Layer 7 of a small transformer language model trained on English Wikipedia (11 layers, counted from 0, width 128).
A neuron's activation on a vector x is GELU(weights . x + bias), where the dot is the dot product.

Input weights of the MLP neurons that the questions are about. A number n stands for (n - 500) times 0.002.
n43 (bias -0.085): 611 379 557 308 519 338 368 365 504 479 671 451 485 551 609 560 534 325 460 450 504 746 545 432 504 577 588 436 620 440 187 692 414 441 458 504 515 163 319 688 485 545 508 610 556 627 320 314 508 452 408 334 450 612 703 355 452 641 526 559 703 383 540 588 617 500 286 351 519 477 407 536 534 522 566 661 642 417 623 496 266 429 466 465 595 455 692 553 576 367 504 496 548 427 500 296 571 585 302 594 662 471 721 425 692 770 458 322 448 646 378 432 458 323 481 752 535 353 463 800 706 470 400 561 440 594 673 446
n93 (bias -0.103): 570 421 330 488 654 535 333 362 609 553 681 524 456 420 553 794 524 479 563 271 359 524 468 348 386 458 120 467 590 308 395 512 443 660 450 317 430 531 761 649 412 750 500 166 470 468 599 429 546 560 340 242 351 457 450 371 365 460 569 392 430 496 728 698 426 696 569 268 542 437 536 395 541 468 346 317 508 398 524 535 654 496 423 441 611 708 504 649 575 254 563 633 578 322 545 500 496 632 593 524 680 524 277 508 541 564 763 404 476 504 628 504 285 737 597 460 728 696 612 484 184 564 716 566 519 398 728 616
n112 (bias -0.155): 698 570 851 330 536 515 221 647 365 556 349 587 418 451 312 528 667 323 616 419 666 610 425 356 428 353 564 179 599 447 809 151 484 418 456 418 504 610 433 450 344 555 496 689 537 631 472 365 516 405 531 321 485 473 500 472 442 886 461 406 346 436 477 609 576 563 436 500 529 521 386 591 737 241 600 500 439 454 445 622 488 560 540 574 625 569 628 565 523 483 393 386 478 482 801 524 417 359 529 468 667 670 391 378 631 610 556 507 296 467 339 552 323 648 343 437 516 651 484 546 441 824 578 520 726 548 597 285
n113 (bias -0.072): 456 357 344 423 512 500 309 331 397 413 396 676 587 592 322 662 546 301 556 303 433 420 572 736 619 607 525 423 534 329 618 539 569 625 746 790 330 555 534 360 474 275 554 289 604 558 524 373 612 620 572 673 400 481 633 565 673 268 317 565 277 446 418 574 608 311 327 559 255 623 470 467 695 328 414 561 303 548 511 652 453 365 680 548 457 648 719 433 381 383 467 546 479 650 469 354 531 417 623 639 504 583 500 537 554 617 461 395 390 678 804 477 313 628 519 656 249 465 560 605 466 436 432 629 336 404 358 562
n133 (bias -0.120): 570 413 418 488 706 620 386 452 366 185 523 259 368 584 431 480 723 571 374 521 467 307 628 378 617 471 290 253 629 424 364 264 556 417 463 468 410 488 436 555 559 356 857 438 462 342 418 529 517 359 544 822 418 445 335 480 457 412 612 648 385 447 664 471 671 365 609 310 308 496 704 748 377 402 520 500 380 551 577 617 475 523 391 660 737 433 531 344 653 690 562 528 489 635 708 413 767 580 672 504 309 658 484 450 512 568 533 456 444 446 586 500 287 647 380 512 244 317 687 677 564 603 703 488 531 751 704 527
n161 (bias -0.142): 353 408 608 253 666 844 388 538 557 456 516 691 370 650 440 474 474 805 554 430 448 551 677 539 402 154 625 564 390 576 418 513 386 525 569 588 534 146 588 678 404 496 419 327 563 483 457 584 451 547 559 836 488 319 439 610 417 483 534 631 422 483 352 418 534 706 257 413 364 535 555 549 681 691 658 560 561 492 538 385 413 221 394 380 629 765 427 444 607 455 209 424 159 488 478 295 330 571 398 470 590 413 421 423 513 517 440 811 378 566 686 671 362 397 703 601 809 568 504 537 547 668 395 539 209 517 446 674
n194 (bias -0.103): 535 572 657 508 411 394 492 419 647 550 443 346 464 538 668 537 308 289 643 529 309 597 669 455 732 190 485 459 439 585 559 467 488 468 446 528 496 500 347 662 807 492 647 351 280 516 600 226 627 328 580 551 613 378 371 460 460 544 666 757 529 496 579 521 979 452 251 616 592 576 597 387 508 674 532 903 425 516 342 410 429 384 573 233 348 463 488 695 595 530 715 363 419 720 368 475 423 544 521 598 676 353 432 399 545 596 484 318 424 233 595 169 558 480 605 399 542 578 500 512 626 568 404 508 681 520 452 407
n276 (bias -0.073): 493 420 424 592 186 479 479 571 456 419 823 393 652 341 414 263 328 526 486 471 405 610 486 432 733 735 530 568 481 476 610 423 624 440 398 489 396 520 637 440 616 585 539 627 247 471 609 541 615 444 500 421 393 345 577 443 483 528 514 751 522 475 538 558 496 423 647 624 552 504 387 698 428 413 559 407 299 417 618 407 679 497 518 723 406 526 619 453 708 395 624 433 481 842 684 544 361 373 400 758 565 469 570 486 367 518 457 396 556 606 348 396 275 666 518 475 630 482 465 434 521 556 415 340 358 410 439 510
n356 (bias -0.143): 489 670 520 395 563 83 608 232 508 671 320 512 488 672 397 468 504 430 565 674 593 363 469 353 132 459 444 618 525 623 458 129 594 426 215 539 385 425 508 376 527 696 231 572 357 634 432 402 606 540 411 508 515 283 375 410 338 602 720 586 440 559 428 580 349 613 607 512 520 373 434 557 444 569 381 488 674 701 571 538 484 384 669 594 396 449 624 500 466 471 679 700 339 456 556 504 496 613 353 425 456 492 388 341 464 664 432 633 570 577 296 695 652 838 645 348 590 599 492 608 622 605 418 335 410 599 550 508
n398 (bias -0.207): 325 723 226 274 445 706 335 678 491 479 504 127 613 528 449 624 459 310 580 757 598 772 355 366 418 477 358 770 711 491 557 402 509 280 505 478 293 622 550 452 635 577 472 495 257 399 598 472 642 466 316 706 403 474 369 663 513 595 786 432 197 775 535 574 348 428 450 407 415 528 595 614 574 291 473 582 266 641 495 632 767 270 350 666 648 483 604 570 460 591 557 337 537 436 412 622 409 680 334 395 702 754 572 496 651 676 486 471 387 678 269 546 426 583 477 550 590 757 262 634 186 576 333 305 864 349 343 330
n435 (bias -0.099): 753 678 478 340 522 388 741 720 348 439 436 272 743 410 726 465 726 482 551 527 305 625 449 757 327 633 594 331 700 426 600 363 664 351 562 763 548 331 756 450 453 744 652 588 540 461 553 446 522 322 398 446 483 655 557 620 428 410 517 453 465 622 354 698 587 304 435 491 643 487 393 500 412 576 711 656 535 396 526 533 558 475 672 554 610 314 364 372 378 446 508 534 229 516 509 487 388 440 428 348 422 280 284 198 379 607 412 295 487 265 281 265 390 700 389 509 635 422 772 694 478 368 526 355 406 340 754 768
n441 (bias -0.104): 485 359 546 482 598 635 411 383 422 493 553 402 638 516 629 314 500 390 511 384 612 323 582 500 329 481 343 829 691 518 420 477 353 295 669 515 481 395 433 575 455 631 587 496 341 617 461 755 319 493 597 522 475 489 380 444 400 275 651 672 647 667 474 300 454 489 580 631 379 249 429 467 435 500 478 432 197 380 606 434 543 489 225 559 738 611 734 327 673 456 423 523 524 398 634 426 602 463 586 500 352 474 741 511 572 414 412 314 549 593 596 470 519 332 553 743 543 572 634 415 557 731 642 812 320 470 510 529
n448 (bias -0.051): 551 574 435 378 745 583 592 526 640 422 584 489 623 555 333 428 272 453 482 303 303 553 358 218 629 679 475 387 480 568 380 612 361 567 312 726 618 529 288 532 685 399 523 427 444 515 250 496 649 355 470 627 551 314 469 537 393 290 575 660 423 739 289 412 481 638 606 319 375 465 463 616 473 342 629 602 508 565 530 449 527 461 319 406 645 531 618 508 555 239 406 556 332 447 401 531 523 790 437 663 523 574 485 442 534 772 397 682 653 411 550 530 554 743 560 795 617 572 496 618 387 556 444 565 547 352 524 363
n488 (bias -0.124): 663 526 392 353 372 402 692 459 527 692 444 432 712 379 492 504 451 320 566 226 527 440 702 424 398 411 336 485 758 439 337 407 560 608 492 589 679 345 761 358 867 470 417 393 489 489 411 605 261 393 478 551 682 289 700 410 445 448 459 519 431 625 372 538 390 571 424 485 628 523 362 518 546 647 566 557 562 613 553 584 403 410 609 339 217 528 504 266 405 607 460 537 449 349 699 527 523 396 688 508 553 515 422 616 258 574 351 455 392 481 496 572 753 470 545 515 653 545 793 441 647 455 500 442 590 583 391 694

Each question shows a token from some text and the vector x that enters the MLP there. A number n stands for (n - 500) times 0.016.

")": 445 473 592 504 503 560 525 648 517 682 540 483 385 408 375 411 619 462 468 508 646 495 406 465 426 484 539 465 432 462 460 487 420 513 441 565 422 330 480 451 516 440 484 510 527 558 504 374 450 624 498 472 530 665 444 491 469 470 543 552 427 492 466 553 368 478 500 594 588 490 428 524 484 614 451 515 542 600 398 571 599 408 432 554 550 369 483 456 444 447 418 470 666 654 557 588 435 454 572 398 505 500 494 459 514 405 498 553 472 565 559 505 505 420 504 510 402 537 607 422 563 452 505 528 434 510 792 439
The neuron with the highest activation: n112

"4": 408 561 674 458 476 465 541 613 535 541 608 561 407 492 477 550 631 479 427 543 478 495 434 464 494 565 468 556 381 511 464 456 515 540 617 656 530 430 561 430 597 354 387 504 387 501 443 400 341 552 479 481 565 569 395 472 498 543 534 511 371 598 470 668 501 420 516 622 538 493 430 436 489 652 360 381 572 475 533 424 588 699 459 493 491 434 389 505 356 562 365 525 633 629 631 399 455 506 534 314 548 387 335 518 522 522 507 599 591 498 513 507 481 447 442 565 521 483 517 526 497 475 561 400 361 463 665 434
The neuron with the highest activation: n435

" and": 359 577 458 548 497 557 453 521 502 560 575 350 369 490 434 487 536 535 501 492 482 565 438 487 432 504 486 347 515 532 460 513 540 541 577 658 507 496 469 491 600 412 556 457 443 498 451 504 402 659 508 517 469 547 476 565 537 457 420 508 416 479 552 519 327 565 381 509 561 505 548 461 407 483 558 581 516 641 393 531 533 606 600 470 542 397 504 469 470 490 425 431 619 570 508 494 468 545 432 409 523 454 547 535 518 513 551 546 502 492 485 575 519 469 502 519 374 502 437 352 477 417 497 472 465 441 860 474
The two highest activations, in order: n398, n133

" l": 280 499 497 665 596 460 491 672 380 480 700 420 460 483 468 443 644 541 482 520 491 459 420 503 511 580 552 585 297 534 508 476 462 517 495 620 450 499 559 514 422 410 477 476 606 579 634 478 352 577 470 515 475 617 471 564 519 361 593 475 404 630 445 537 407 471 410 497 432 559 493 539 402 475 492 355 509 546 493 461 426 523 544 489 652 428 508 500 464 423 593 438 624 560 617 510 546 370 491 452 628 436 416 610 540 439 539 578 611 565 329 613 597 293 453 553 346 556 536 483 479 533 382 508 500 434 616 392
The neuron with the highest activation: n398

" compl": 320 630 537 459 610 580 559 596 580 553 674 417 463 376 474 474 565 577 499 549 536 472 333 574 472 546 535 518 560 511 377 415 535 560 390 569 410 487 443 506 522 345 430 522 498 520 550 493 437 480 540 497 552 439 390 518 493 628 585 622 328 508 492 525 361 461 459 478 574 523 576 412 376 531 510 426 401 582 568 444 436 467 428 435 518 330 602 551 457 473 541 557 637 608 469 634 550 445 500 336 420 515 445 528 529 385 410 710 512 560 490 497 562 301 377 671 578 575 545 575 392 547 524 452 533 380 630 381
The two highest activations, in order: n398, n448

" on": 384 562 498 633 496 500 610 513 508 533 572 465 569 465 461 499 425 512 468 446 441 429 513 449 452 613 495 376 256 490 399 463 469 545 518 504 467 466 447 526 615 433 498 513 560 591 654 372 441 579 417 543 568 676 531 504 493 498 517 394 432 566 432 424 496 532 569 610 387 524 558 492 427 505 452 407 569 493 435 531 529 613 505 500 397 452 483 470 332 399 472 459 564 601 464 524 485 550 488 566 387 467 428 397 504 560 541 558 562 443 572 603 598 449 536 654 521 546 546 408 362 468 459 480 441 534 809 490
The two highest activations, in order: n448, n93

"s": 518 511 467 627 472 600 559 494 410 484 525 463 532 471 466 403 522 438 475 406 432 491 510 476 500 418 531 442 408 519 288 498 496 547 554 554 441 487 426 418 472 431 564 451 706 523 459 497 519 586 438 541 457 481 503 537 494 664 589 477 528 493 555 567 466 552 593 461 475 371 502 489 442 541 368 472 469 620 514 468 617 518 512 467 436 324 565 544 396 502 470 415 651 592 559 497 500 439 520 506 428 450 448 570 533 430 488 512 610 585 528 567 490 311 561 535 375 572 498 433 602 553 521 448 505 453 824 420
The neuron with the highest activation: n133

" Album": 460 475 465 563 515 542 647 529 575 653 510 558 390 357 508 381 502 484 450 465 555 469 242 503 545 567 577 494 376 468 462 451 430 580 536 657 534 410 483 553 504 462 555 465 757 622 585 477 349 645 471 637 544 516 513 513 532 470 472 515 415 511 568 569 401 458 381 411 431 516 436 484 552 522 474 368 587 579 571 526 446 490 581 368 475 392 484 456 496 392 437 422 520 528 496 471 517 479 513 364 622 567 489 462 511 395 447 484 575 532 532 642 471 424 600 678 449 634 514 413 459 434 472 458 406 530 643 396
Which three neurons fire most, strongest first? n161, n113, n448

" by": 472 541 448 555 505 459 526 476 601 611 511 406 457 465 553 464 492 545 482 495 416 468 446 466 498 534 499 461 349 579 409 483 559 530 573 547 476 397 494 503 569 334 531 543 531 521 531 521 485 535 409 453 523 648 513 479 375 520 480 470 457 498 430 476 410 489 420 528 542 481 476 521 450 482 440 508 567 560 487 514 442 503 494 484 549 399 541 450 422 479 464 530 589 646 486 468 515 569 458 567 339 409 516 549 532 494 504 467 572 515 603 566 498 325 521 515 433 538 550 455 438 429 535 561 390 539 892 517
The most active neuron and its activation: n43, at about 4

" |": 355 557 497 633 516 590 471 601 458 707 566 418 487 424 418 499 463 455 427 377 529 454 388 553 503 621 515 433 449 503 391 511 334 585 517 605 569 384 553 516 524 425 546 576 685 476 529 393 379 502 511 457 575 477 524 505 483 655 403 565 489 565 478 579 483 499 548 514 494 452 575 477 366 582 346 454 481 544 487 460 444 646 622 470 465 419 404 538 381 465 404 442 579 541 577 441 444 585 614 449 528 419 411 540 548 382 431 536 532 487 531 558 606 465 567 452 426 584 498 361 525 327 515 487 479 454 667 655
The most active neuron and its activation: n488, at about 4.6

"ell": 372 530 403 706 553 509 431 563 481 639 557 514 382 519 509 478 463 485 566 506 436 532 382 601 356 558 577 446 329 526 498 457 464 515 538 522 556 449 407 554 512 328 489 472 447 487 550 321 297 620 509 551 539 560 516 564 478 454 632 529 450 521 579 474 564 559 571 515 604 505 580 311 308 600 512 537 502 568 590 554 477 803 550 466 465 385 498 388 554 512 503 382 662 658 486 454 459 459 469 511 504 542 404 530 520 404 417 482 596 463 435 528 519 363 517 674 399 638 463 429 416 598 527 442 534 457 612 333
The neuron with the highest activation: n194

" best": 444 543 454 735 385 401 564 425 452 408 499 523 433 476 457 492 595 523 417 433 584 447 435 500 532 524 581 479 355 533 485 408 562 506 429 534 612 498 499 556 463 334 547 499 744 580 559 403 588 536 566 476 467 476 392 462 484 567 513 491 433 475 480 557 414 450 506 567 521 523 457 553 397 611 487 457 580 464 560 532 505 652 519 365 544 402 544 453 487 483 446 423 660 655 505 568 474 478 485 437 488 466 305 550 519 460 462 527 492 450 479 547 545 465 520 694 470 481 547 338 534 467 568 437 381 527 788 433
The most active neuron and its activation: n133, at about 1.7

" which": 573 484 546 484 609 505 535 612 493 600 569 369 482 424 401 453 678 516 483 438 504 465 366 464 495 621 479 435 471 540 432 472 502 509 579 509 473 465 536 502 529 440 445 490 479 552 557 348 405 559 516 410 509 515 526 543 508 533 414 527 391 467 430 558 398 462 505 485 559 414 556 517 475 585 438 409 427 603 424 603 584 530 512 533 508 347 618 387 539 520 443 469 596 565 490 465 488 480 622 381 476 511 537 528 604 495 423 518 541 488 391 569 572 476 338 571 401 583 509 426 528 529 587 354 512 368 806 444
The neuron with the highest activation: n112

" along": 402 446 520 494 490 549 519 571 628 625 557 410 466 528 496 425 566 444 371 533 472 396 364 405 357 524 577 475 387 524 396 481 622 459 476 607 495 483 448 526 610 442 496 532 426 555 617 499 411 488 501 459 536 623 367 447 503 547 447 546 423 613 559 494 532 532 551 617 460 482 559 560 495 509 477 451 527 598 500 601 450 594 472 399 370 350 493 444 385 398 452 467 508 672 414 560 501 412 475 479 527 545 459 553 470 422 582 583 557 444 562 520 522 376 496 559 448 513 457 503 391 407 581 507 615 374 783 479
The neuron with the highest activation: n448

" first": 426 609 570 603 435 413 529 448 454 428 470 545 549 573 482 426 450 397 426 463 543 416 398 519 491 588 485 466 422 577 404 461 525 476 542 638 621 484 538 478 508 432 588 462 717 612 567 408 556 470 486 566 570 526 492 473 498 536 440 408 434 430 420 587 534 430 555 539 506 588 528 467 489 563 466 430 539 503 283 562 457 764 481 397 506 434 572 499 347 482 421 434 697 571 434 634 392 541 486 517 453 425 383 484 541 417 570 511 592 425 452 532 502 392 602 625 445 534 389 429 581 515 588 442 486 471 725 496
The most active neuron and its activation: n435, at about 1.1

" records": 417 614 525 501 525 564 559 697 456 629 529 447 442 483 383 373 557 433 480 467 380 520 405 475 487 549 432 520 431 610 379 466 469 520 487 629 511 460 457 484 448 496 455 557 605 552 657 417 415 606 496 549 554 488 454 489 453 508 484 486 375 496 462 530 359 503 460 486 525 415 489 518 500 538 423 423 521 563 476 526 578 526 453 508 500 346 507 533 350 435 506 543 675 610 406 511 466 521 513 354 573 494 522 481 519 538 527 409 624 560 453 640 599 416 503 586 530 669 516 421 518 474 506 384 508 451 772 350
Which three neurons fire most, strongest first? n398, n356, n448

" place": 406 460 465 676 482 610 508 516 498 541 569 409 428 463 471 471 485 459 552 480 437 373 512 516 545 540 498 552 461 726 477 576 644 558 439 698 529 462 525 488 462 372 497 552 569 569 599 457 497 533 480 475 454 570 513 420 534 398 461 525 443 504 477 481 339 518 505 542 396 493 505 389 460 636 374 501 469 631 518 530 534 531 535 393 500 341 388 463 433 427 533 430 800 520 472 473 455 514 509 516 470 289 482 524 433 573 382 660 458 470 572 599 579 425 574 543 399 581 403 472 494 415 500 537 558 484 711 378
The neuron with the highest activation: n113

" one": 458 568 451 556 501 592 560 499 543 573 478 480 609 458 459 500 527 376 439 409 580 385 506 484 495 500 422 580 409 566 416 422 536 522 526 574 587 462 497 631 526 490 507 583 700 576 608 389 397 557 549 575 444 542 454 574 463 541 466 484 404 494 376 628 432 418 461 579 346 542 455 577 465 593 468 480 422 603 415 535 581 560 433 494 506 417 515 365 518 494 512 479 594 547 529 460 447 420 443 522 460 493 389 562 412 495 478 462 498 470 562 408 544 245 580 583 488 608 522 351 580 385 667 569 407 458 729 349
The most active neuron and its activation: n441, at about 6.1

" pl": 355 508 518 606 592 625 515 530 582 471 770 440 503 523 430 488 450 409 497 486 529 449 317 601 494 618 574 572 485 599 443 546 563 537 374 587 502 438 607 435 497 339 477 447 551 609 489 535 442 625 515 495 468 522 426 429 498 536 533 618 459 520 459 494 307 412 485 514 547 508 472 420 431 500 502 348 487 526 495 592 420 543 580 524 568 399 484 472 356 466 600 352 650 591 596 662 504 442 427 322 478 354 511 602 458 345 429 596 599 553 498 575 557 421 541 603 402 560 468 450 375 423 571 486 469 463 641 407
The two highest activations, in order: n276, n441

" (": 376 490 385 598 524 475 459 499 468 635 601 426 513 410 545 387 534 523 489 515 463 443 555 564 449 557 527 438 377 637 475 523 412 532 605 710 494 409 430 433 535 346 449 439 532 450 553 506 442 567 575 520 458 684 566 492 487 500 416 422 475 500 420 541 321 494 485 582 496 530 502 433 445 542 365 319 504 757 548 639 507 473 461 413 514 451 415 578 565 554 499 364 607 712 512 542 467 496 450 451 532 451 441 564 400 415 458 618 483 443 506 577 495 496 414 682 486 594 523 413 482 403 499 674 493 428 637 545
The neuron with the highest activation: n113

" ": 355 575 541 722 490 508 497 559 501 695 591 459 522 426 468 517 522 406 388 448 410 412 435 529 471 643 560 418 436 467 439 499 416 615 546 694 486 337 547 553 459 449 524 537 638 509 550 350 474 499 457 509 479 498 602 464 348 593 477 544 495 637 463 588 354 532 591 553 463 482 509 426 380 537 445 464 485 715 429 482 435 618 650 534 425 374 430 573 338 484 385 414 585 502 560 444 494 547 575 403 540 391 474 547 664 387 403 571 583 501 584 554 451 469 489 614 405 559 518 316 541 444 559 440 445 487 530 549
Which three neurons fire most, strongest first? n488, n113, n435